Layer 3 of a small transformer language model trained on English Wikipedia (11 layers, counted from 0, width 64).
A neuron's activation on a vector x is SiLU(gate . x) times (in . x), where the dot is the dot product.

Input weights of the MLP neurons that the questions are about. A number n stands for (n - 500) times 0.0018.
n0 gate: 541 449 645 721 561 550 649 472 444 360 668 319 678 431 466 632 662 728 407 450 541 379 416 77 432 540 436 512 492 533 523 566 430 592 697 712 573 363 520 368 427 665 569 397 424 453 497 560 507 447 567 666 443 456 300 681 476 611 412 278 618 634 560 528
n30 gate: 348 870 419 352 529 498 348 381 430 612 374 565 470 359 276 753 475 507 626 387 414 203 472 406 589 770 791 498 531 642 633 513 408 713 584 581 306 506 446 729 641 544 432 249 480 435 541 521 564 286 734 724 433 617 443 477 608 368 347 488 558 412 575 457
n38 gate: 776 373 294 639 560 522 307 520 493 666 368 537 454 397 544 528 485 580 496 479 606 573 430 414 532 645 414 364 450 419 431 481 153 419 354 483 471 316 616 451 507 540 565 392 554 518 367 679 542 240 494 402 196 584 500 497 665 593 389 106 506 549 491 539
n40 gate: 515 435 444 578 735 540 573 542 452 500 500 415 490 341 366 482 517 466 478 520 374 363 702 426 643 581 500 196 410 461 735 478 399 296 430 247 308 483 332 483 306 309 441 485 489 541 734 687 357 107 356 495 463 539 568 540 555 481 239 544 494 356 334 661
n51 gate: 320 570 436 507 340 729 294 357 538 363 523 441 413 418 417 607 486 666 301 286 347 502 525 611 473 717 677 568 625 485 580 468 362 851 426 666 563 585 239 781 471 449 375 469 414 523 776 551 551 324 607 524 282 759 594 351 394 546 774 493 378 668 445 516
n53 gate: 362 482 389 591 571 375 511 236 259 294 540 420 609 443 531 466 572 587 620 352 530 559 515 471 480 557 583 482 727 553 429 571 607 291 321 775 458 559 384 559 690 693 603 505 502 585 581 431 600 515 493 578 289 559 643 481 461 351 509 524 527 427 498 349
n57 gate: 487 532 612 518 570 506 587 231 191 366 522 595 496 370 639 419 652 616 627 520 572 538 469 308 454 569 702 199 451 622 398 427 529 530 443 588 268 242 538 414 457 581 502 430 257 475 583 491 426 499 327 413 485 768 830 402 475 365 544 429 445 364 495 323
n60 gate: 624 563 631 489 596 591 606 510 491 615 488 396 504 444 366 605 628 417 442 468 783 490 221 378 439 463 384 190 609 352 416 342 646 483 566 568 340 254 646 633 430 571 268 534 154 759 501 560 743 262 305 650 353 490 445 584 517 255 616 413 654 515 586 274
n76 gate: 539 585 281 821 404 429 475 442 469 379 676 248 434 482 465 639 458 464 618 509 281 422 354 638 487 469 731 587 721 469 532 435 425 515 386 533 460 630 385 453 544 633 398 440 579 542 552 499 493 686 600 436 342 456 589 622 512 453 603 433 570 350 610 501
n133 gate: 463 636 623 306 409 578 259 147 551 422 590 641 377 365 543 765 676 683 588 382 403 238 622 557 625 712 676 518 643 438 401 713 320 537 407 666 243 415 510 662 524 445 415 297 396 386 573 577 764 422 647 600 417 628 655 385 420 234 480 100 390 349 564 257
n173 gate: 523 474 536 656 583 533 583 541 487 168 720 479 579 564 563 261 526 437 681 518 185 453 496 442 441 755 617 555 494 434 558 436 491 395 530 686 444 380 619 337 382 542 513 462 321 672 505 593 562 547 399 670 495 589 624 399 587 375 538 578 544 483 497 339
n176 gate: 271 798 704 444 558 507 473 182 464 576 384 385 409 371 269 574 701 683 626 432 323 645 456 619 270 568 674 307 591 726 434 428 665 642 444 426 662 357 322 582 721 541 427 407 498 624 565 440 503 435 299 556 470 566 629 425 377 307 665 591 550 531 531 547
n177 gate: 370 391 540 494 335 570 341 263 361 416 597 412 668 414 351 744 523 307 688 589 411 524 471 730 512 567 538 434 440 482 438 461 506 443 407 356 628 340 750 409 600 505 342 459 549 822 610 559 723 483 680 696 547 664 551 283 613 641 665 551 189 614 530 205
n178 gate: 376 487 708 472 650 646 415 427 304 574 673 452 429 511 646 634 694 344 692 593 297 544 351 483 522 863 533 237 415 379 337 413 417 412 612 437 488 314 559 334 653 581 467 503 463 490 574 578 599 356 388 549 205 581 511 287 469 598 603 491 547 494 512 275
n179 gate: 379 436 740 496 394 555 570 463 449 478 580 296 250 443 595 533 608 517 625 578 703 553 406 572 539 388 619 620 458 484 501 607 661 510 710 394 606 507 553 711 491 452 296 660 472 718 331 520 824 329 345 618 424 526 590 543 284 538 530 516 511 645 623 506
n187 gate: 643 456 520 371 455 526 441 578 377 565 560 506 513 529 525 273 713 372 609 412 405 475 410 493 579 630 398 686 501 552 223 534 376 664 257 742 426 554 401 549 537 484 745 617 499 581 461 545 517 537 406 584 218 411 786 596 333 389 336 380 591 404 503 384
n0 in: 559 439 417 663 750 451 582 453 475 468 226 519 632 507 554 554 480 468 428 455 591 356 479 291 147 648 454 634 483 746 494 606 612 445 444 512 440 518 691 769 537 342 636 510 474 476 338 458 644 550 625 569 565 430 526 345 490 413 312 416 551 446 406 470
n30 in: 511 498 468 521 557 572 478 537 509 505 628 356 425 525 571 435 541 491 294 686 594 579 531 454 505 360 565 338 350 504 441 482 422 410 383 587 537 475 399 162 445 565 559 515 500 421 479 435 520 678 425 300 494 462 592 555 482 523 445 534 623 476 509 352
n38 in: 615 294 475 630 421 548 410 355 706 482 591 746 291 453 665 337 420 546 514 626 507 542 533 469 591 598 628 529 439 550 492 543 432 379 729 498 431 442 662 531 459 127 616 480 549 472 478 547 502 315 658 305 512 446 587 542 605 485 468 466 424 596 428 600
n40 in: 564 605 527 555 664 450 536 491 388 535 474 414 567 375 319 476 469 527 394 413 430 438 780 483 644 550 577 299 506 437 532 474 485 499 480 418 319 686 387 465 561 273 363 488 362 488 612 719 719 242 432 383 395 586 532 588 669 233 436 495 558 486 493 392
n51 in: 667 494 398 492 852 369 536 423 444 615 600 494 526 507 526 477 490 673 627 483 562 542 320 463 305 455 293 521 458 429 679 469 455 273 689 392 407 427 584 568 384 290 539 343 357 560 388 401 506 604 371 556 485 447 486 516 604 502 436 536 632 537 353 641
n53 in: 438 491 538 345 667 513 534 421 685 577 520 394 520 642 388 543 452 618 334 508 510 551 406 506 401 550 664 607 504 607 647 625 479 539 565 434 792 525 662 562 502 504 513 426 520 432 583 477 496 450 405 621 525 544 355 362 394 630 506 649 591 549 565 515
n57 in: 439 581 271 662 366 450 352 455 446 415 662 453 663 482 432 665 451 737 455 397 391 365 559 542 489 640 375 592 638 342 661 409 296 432 408 737 470 560 361 638 762 554 536 408 505 552 455 599 500 445 634 453 550 655 355 344 669 404 362 368 355 506 490 430
n60 in: 668 496 703 458 547 653 494 539 695 590 370 362 532 532 620 481 441 395 495 502 581 351 358 477 773 468 362 542 491 278 437 604 580 474 659 459 356 470 541 597 505 531 293 435 323 476 451 602 510 508 481 576 373 331 262 547 497 278 574 349 509 385 272 368
n76 in: 538 387 402 488 574 444 501 615 601 679 469 495 414 558 432 499 496 535 310 743 621 462 439 564 470 465 467 324 352 596 811 590 423 554 539 523 548 516 624 384 466 465 463 436 541 442 546 468 517 523 406 428 369 426 569 506 391 555 425 561 721 411 601 611
n133 in: 432 761 557 520 411 835 320 304 551 805 477 603 330 516 319 605 550 552 555 688 533 398 568 594 492 610 630 450 389 495 430 640 474 591 416 579 381 652 623 678 429 305 310 435 511 352 546 449 609 413 591 354 453 636 491 333 493 303 531 414 495 365 388 521
n173 in: 628 500 589 603 342 464 493 407 440 499 490 598 691 544 446 426 503 602 739 583 544 526 487 508 380 722 581 495 468 431 349 264 553 593 560 314 339 564 495 580 469 577 560 525 551 442 404 602 418 348 439 460 555 486 469 318 630 444 487 379 451 573 315 587
n176 in: 468 679 485 285 434 339 466 244 561 607 657 558 459 459 332 445 537 711 472 494 529 652 541 696 471 759 520 549 508 545 507 339 546 618 416 572 633 460 386 597 517 325 522 367 414 506 626 368 407 444 368 650 596 592 615 486 581 413 621 502 582 420 334 584
n177 in: 516 389 359 480 703 495 239 423 446 413 970 251 587 491 395 705 511 340 602 454 174 389 410 521 175 398 409 454 554 636 511 634 548 544 517 621 621 644 555 494 698 638 425 464 524 595 534 601 392 506 360 429 426 385 651 478 546 430 387 566 388 539 411 565
n178 in: 395 568 806 737 723 662 388 455 679 588 195 444 443 518 632 629 281 517 448 475 453 572 748 270 355 369 373 349 542 480 584 524 452 501 515 494 437 500 464 465 390 528 613 463 435 346 565 209 598 650 394 605 479 568 609 748 482 484 545 380 484 606 577 616
n179 in: 632 434 439 494 672 337 619 616 572 621 490 600 361 569 618 506 554 331 567 539 613 476 424 520 311 368 637 418 421 507 489 611 512 326 438 374 505 612 585 631 433 368 325 552 447 418 554 491 567 278 375 357 479 421 471 600 491 440 490 498 455 583 363 496
n187 in: 343 632 385 522 596 326 364 472 340 375 342 510 536 591 539 562 483 556 796 564 484 485 492 567 134 680 426 455 483 449 550 722 610 466 572 628 444 474 491 696 696 663 485 417 407 474 438 421 562 604 804 482 523 472 333 518 673 552 382 595 281 469 653 450

Each question shows a token from some text and the vector x that enters the MLP there. A number n stands for (n - 500) times 0.01.

"na": 450 472 581 424 546 653 568 395 544 564 472 508 518 520 432 543 438 437 447 566 574 629 551 545 459 424 567 492 43 516 542 471 579 508 552 444 390 518 576 561 469 447 583 587 492 494 532 393 464 618 455 544 622 560 492 530 496 538 559 648 451 498 486 564
The most active neuron and its activation: n179, at about 0.5

" Andre": 500 483 494 447 487 648 447 524 502 692 535 582 461 560 475 418 395 392 417 512 633 570 497 577 589 375 546 453 169 699 464 408 539 501 544 479 570 650 569 478 476 538 622 556 585 493 453 408 466 610 565 369 585 581 486 446 459 570 529 564 475 543 416 367
The most active neuron and its activation: n57, at about 0.96

" with": 406 454 521 546 491 479 475 523 464 472 457 518 523 732 525 524 456 522 481 537 532 424 490 572 470 438 524 520 520 666 613 487 502 372 477 513 555 608 497 432 564 473 492 548 519 569 541 442 515 544 506 571 418 540 460 482 539 567 449 498 509 549 436 453
The neuron with the highest activation: n53

".": 559 388 417 564 605 479 672 530 557 615 517 428 504 685 469 432 449 515 498 427 479 545 554 413 567 399 466 438 606 584 424 471 604 507 375 547 571 519 509 503 493 551 411 554 681 381 438 536 491 539 515 532 514 402 495 573 498 552 532 467 409 522 509 469
The most active neuron and its activation: n176, at about 0.52

"1": 620 536 516 547 505 494 533 471 678 561 569 496 501 626 479 464 387 416 501 346 582 494 492 504 573 445 452 523 611 376 590 412 491 625 601 486 515 478 513 593 461 461 598 554 474 506 515 413 461 505 503 569 698 599 369 669 688 515 512 592 523 513 410 504
The most active neuron and its activation: n60, at about 1.5

" |": 464 491 510 455 619 505 511 554 503 481 537 525 526 753 514 510 510 510 515 448 561 577 465 466 403 512 506 429 417 528 484 531 592 499 522 460 499 499 540 495 501 502 550 539 465 467 473 438 547 530 459 481 464 527 444 476 517 519 508 551 475 625 461 505
The three highest activations, in order: n178, n179, n40

" joined": 503 418 571 473 493 512 529 471 474 574 469 376 534 706 472 556 472 350 380 382 708 423 573 546 569 426 539 495 486 590 540 518 553 422 511 530 555 497 434 453 449 508 447 543 514 592 520 391 583 515 490 466 429 372 451 454 527 513 470 471 554 527 537 568
The two highest activations, in order: n60, n179

" Pl": 573 519 520 412 489 536 515 475 438 535 467 518 576 509 537 489 389 383 331 493 602 486 414 440 568 572 443 426 109 475 449 517 505 433 478 537 419 460 469 534 457 438 636 723 560 479 388 433 568 424 492 562 514 427 439 390 492 544 565 456 605 453 291 483
The neuron with the highest activation: n60

"ce": 443 487 586 453 536 520 564 580 607 496 500 519 549 602 434 483 495 465 457 647 551 542 603 466 390 501 475 489 85 392 475 509 455 409 527 432 463 534 571 410 440 431 438 573 560 437 583 467 471 455 461 452 527 525 544 531 518 541 633 653 385 501 487 604
The three highest activations, in order: n57, n178, n0

"tti": 500 471 546 475 545 661 457 487 480 506 546 498 495 613 500 445 524 328 476 710 551 575 522 565 450 432 519 497 115 532 430 471 553 496 599 531 442 450 651 450 378 547 525 497 541 458 485 430 478 576 501 461 603 447 512 535 503 555 510 614 373 509 484 426
The neuron with the highest activation: n40

" ": 493 535 495 470 518 513 476 524 543 516 471 522 593 590 432 411 181 479 488 457 586 497 495 536 507 437 480 535 533 506 481 458 524 564 528 511 510 492 488 449 497 539 556 580 471 460 423 418 497 607 517 489 565 548 442 500 795 497 510 563 521 518 506 532
The two highest activations, in order: n177, n179

"A": 351 507 468 458 613 472 492 493 491 558 552 516 534 610 552 642 401 523 328 509 462 539 615 549 687 417 484 538 247 570 589 446 508 542 633 682 401 594 396 544 444 522 449 550 516 424 336 470 484 523 668 388 662 503 535 514 538 545 495 459 562 527 562 514
The neuron with the highest activation: n30

" the": 445 543 481 483 688 547 463 479 512 473 491 548 456 732 510 497 493 510 539 523 448 536 471 594 430 552 501 530 382 508 537 490 436 513 488 487 478 595 562 611 494 411 388 436 517 473 598 406 481 552 586 509 465 510 472 500 535 551 439 437 441 452 453 491
The neuron with the highest activation: n133

"ing": 534 456 476 580 368 499 449 559 477 483 457 403 559 707 534 480 516 518 429 573 574 353 460 505 470 395 482 590 458 589 613 497 431 573 524 555 554 506 518 375 516 546 410 501 538 541 445 434 479 532 555 577 400 383 510 543 515 573 502 558 492 626 454 583
The neuron with the highest activation: n76

"2": 691 549 477 720 539 517 661 536 576 617 620 533 458 637 438 440 486 457 443 376 488 518 567 488 549 395 408 441 530 365 482 498 492 572 682 677 554 500 476 579 474 389 584 517 511 537 429 456 570 572 515 441 521 470 490 554 589 490 554 614 557 501 460 531
The neuron with the highest activation: n60

" where": 491 476 574 602 429 608 489 474 520 584 382 465 520 688 526 522 468 523 458 414 652 526 687 639 474 442 462 547 542 599 559 558 458 466 602 505 517 504 425 299 536 547 516 583 563 439 453 508 467 588 478 402 468 558 563 446 462 624 417 592 383 483 431 393
The neuron with the highest activation: n176

"t": 506 473 552 616 458 512 551 619 475 507 421 558 589 591 605 471 460 566 550 707 609 569 528 493 543 416 466 453 75 446 431 546 560 554 414 414 521 434 605 552 467 525 474 578 569 483 466 472 526 552 475 597 441 475 456 515 520 430 514 517 461 432 532 578
The neuron with the highest activation: n179

" includes": 432 476 547 501 488 467 470 545 434 538 492 421 566 739 542 493 431 555 497 505 502 486 544 548 536 473 565 504 514 574 530 455 491 333 563 491 601 588 467 437 480 523 429 557 510 541 577 495 564 578 529 528 414 421 414 512 508 499 467 526 454 492 494 463
The most active neuron and its activation: n53, at about 0.71

" expert": 501 408 571 443 406 491 438 493 569 698 520 489 464 667 461 301 447 475 565 564 518 536 565 448 523 495 459 505 420 454 564 458 461 381 632 453 626 616 474 577 465 529 401 465 537 519 547 424 524 689 441 419 345 388 410 396 543 453 528 491 529 647 531 542
The two highest activations, in order: n179, n0

"s": 530 400 512 534 435 494 508 671 406 481 441 426 515 717 555 504 493 527 471 509 450 428 554 527 546 465 521 622 466 525 445 484 461 548 570 584 548 523 452 502 496 499 413 638 544 483 459 653 549 561 551 522 333 429 547 595 490 484 470 568 529 550 568 501
The neuron with the highest activation: n76

"ed": 522 368 568 542 501 515 508 555 401 500 453 415 551 718 476 577 436 420 494 561 563 455 471 484 547 372 452 471 335 534 479 502 558 476 558 567 570 473 569 478 472 489 409 492 511 560 557 501 543 532 536 487 398 440 455 466 545 497 541 509 566 603 578 451
The neuron with the highest activation: n60

"ation": 518 444 550 560 520 430 483 661 560 494 456 470 503 700 495 395 515 475 574 664 488 508 498 546 461 510 524 488 274 477 451 520 396 494 478 561 537 475 620 436 448 500 435 503 627 518 514 536 531 477 546 523 457 395 493 549 524 439 483 548 605 572 575 486
The most active neuron and its activation: n38, at about 0.9

" historical": 443 422 499 553 530 601 433 515 553 602 510 495 417 705 438 382 468 478 618 627 528 440 490 447 518 461 491 469 453 404 568 519 474 465 570 485 547 558 443 464 510 514 376 503 532 541 564 449 611 678 546 388 502 394 507 519 520 398 441 514 629 521 515 440
The neuron with the highest activation: n76

"---|---|---|---|": 545 355 674 415 584 624 568 546 532 693 363 540 497 650 473 469 522 379 587 440 335 647 453 460 607 430 479 444 502 564 387 479 512 637 631 503 512 592 378 402 486 455 555 593 352 444 521 559 520 644 454 379 509 414 456 487 531 515 515 559 553 551 488 470
The two highest activations, in order: n178, n57

" in": 404 494 467 467 674 439 538 538 472 540 463 488 476 713 552 483 436 417 555 459 383 447 603 610 390 550 410 547 372 539 556 531 562 499 547 476 572 411 522 489 490 469 578 526 444 551 508 413 537 486 475 549 492 524 548 423 564 602 422 577 478 465 456 556
The neuron with the highest activation: n178

"0": 699 569 385 557 446 511 658 514 676 530 489 469 588 611 263 409 479 587 454 495 659 474 472 625 608 443 414 487 637 489 537 580 562 510 528 517 551 588 510 397 439 460 497 569 623 500 570 436 435 599 537 396 540 448 484 523 554 561 491 538 554 515 383 497
The most active neuron and its activation: n76, at about 1.2

" early": 437 354 499 472 578 633 540 494 531 707 448 484 506 694 418 513 525 493 562 553 365 487 564 512 433 465 345 500 548 421 399 470 466 557 507 551 641 556 539 414 504 448 472 488 447 638 549 467 497 586 531 427 448 495 487 500 511 538 456 510 622 457 433 567
The neuron with the highest activation: n178

"\n": 400 416 591 532 467 470 440 575 421 630 479 501 547 673 568 520 498 544 512 467 526 448 528 480 470 394 449 500 675 491 495 497 395 531 668 573 512 496 484 455 516 506 805 532 588 320 547 494 487 539 496 460 561 482 418 450 472 540 523 499 531 504 463 533
The neuron with the highest activation: n40

"an": 569 493 491 524 480 569 553 486 470 551 482 548 490 584 438 524 543 483 545 619 644 555 485 553 466 416 499 463 38 524 432 508 542 472 507 444 499 504 704 486 507 498 549 620 515 456 549 427 515 553 513 362 518 591 462 523 546 528 544 601 432 492 563 515
The neuron with the highest activation: n179

"my": 472 465 539 488 514 506 481 589 547 554 518 482 448 608 537 401 482 494 473 722 555 499 395 524 486 365 518 339 85 530 474 462 460 503 554 478 444 540 627 619 498 418 484 542 478 504 560 457 409 564 556 529 566 422 544 573 540 529 587 573 498 491 540 491
The neuron with the highest activation: n179

" public": 467 426 428 523 429 465 420 580 539 539 552 480 448 716 463 413 514 407 582 609 482 454 527 379 469 538 480 568 438 383 529 508 457 447 612 435 493 546 445 432 459 520 341 581 517 498 472 505 511 670 521 393 492 449 529 464 478 496 492 560 617 458 547 547
The most active neuron and its activation: n76, at about 2.4

"er": 496 581 527 464 497 540 434 612 541 611 494 491 506 571 303 523 576 568 550 655 404 633 363 416 489 484 257 550 314 470 556 516 472 551 687 599 573 466 590 488 594 493 580 504 639 524 375 531 393 633 518 516 529 494 541 615 452 662 559 624 676 419 404 526
The most active neuron and its activation: n40, at about 0.72

" Lady": 472 538 530 519 532 534 478 630 515 595 474 566 426 689 518 419 446 473 505 578 650 443 504 526 455 328 567 404 246 638 414 488 469 503 485 548 470 610 522 421 529 488 470 508 470 466 498 486 494 604 563 468 507 449 597 532 505 413 502 554 454 497 506 391
The neuron with the highest activation: n176

"7": 642 455 468 572 463 565 739 562 440 526 514 597 578 689 504 474 444 457 581 487 480 466 447 486 567 467 515 487 590 482 508 537 571 448 555 491 501 550 541 510 447 603 540 539 657 447 484 569 477 450 545 471 528 470 366 506 553 601 521 460 558 506 514 522
The neuron with the highest activation: n178

",": 506 512 470 535 512 523 526 651 449 546 503 397 480 728 541 460 428 514 621 492 464 502 516 595 455 513 381 481 413 517 457 510 593 501 588 372 423 432 491 459 536 517 472 450 461 424 429 565 491 467 441 466 484 497 452 542 541 484 481 463 455 565 475 454
The neuron with the highest activation: n60

" Team": 495 528 471 494 494 448 432 633 488 605 489 632 508 682 484 401 402 461 527 594 496 420 402 595 483 510 552 460 291 437 463 501 422 500 524 533 488 515 385 413 499 500 520 510 508 442 513 448 404 658 552 353 540 481 431 533 517 520 567 539 604 583 458 678
The neuron with the highest activation: n40

" established": 484 366 589 438 502 506 452 470 412 630 509 433 509 713 494 525 430 446 499 495 642 424 576 563 581 439 496 497 457 536 541 443 492 346 563 498 550 554 510 425 503 497 394 600 519 583 541 429 531 538 512 455 451 417 457 494 485 586 537 439 584 614 518 503
The most active neuron and its activation: n179, at about 2

"9": 654 356 529 553 552 558 681 431 613 488 417 514 543 645 386 536 441 416 522 542 453 425 587 506 604 538 357 535 496 507 477 523 562 283 418 517 450 537 675 583 397 421 539 432 479 428 501 502 556 431 464 373 404 506 564 531 470 529 450 528 561 483 351 525
The two highest activations, in order: n40, n38

" on": 466 469 490 528 533 444 476 513 437 513 500 398 540 737 467 506 421 545 481 504 419 377 547 526 481 604 445 490 475 584 592 456 468 417 502 466 542 575 492 467 512 494 551 540 517 540 497 418 524 520 491 611 417 399 492 484 515 553 469 562 524 522 498 459
The neuron with the highest activation: n53

"5": 699 488 506 651 413 583 688 502 550 615 596 467 528 660 406 505 425 518 527 459 447 500 478 452 458 453 461 455 525 437 462 426 432 565 585 571 551 585 538 597 467 383 575 508 467 575 480 554 466 570 556 431 562 518 472 544 618 511 567 536 592 511 505 456
The two highest activations, in order: n173, n60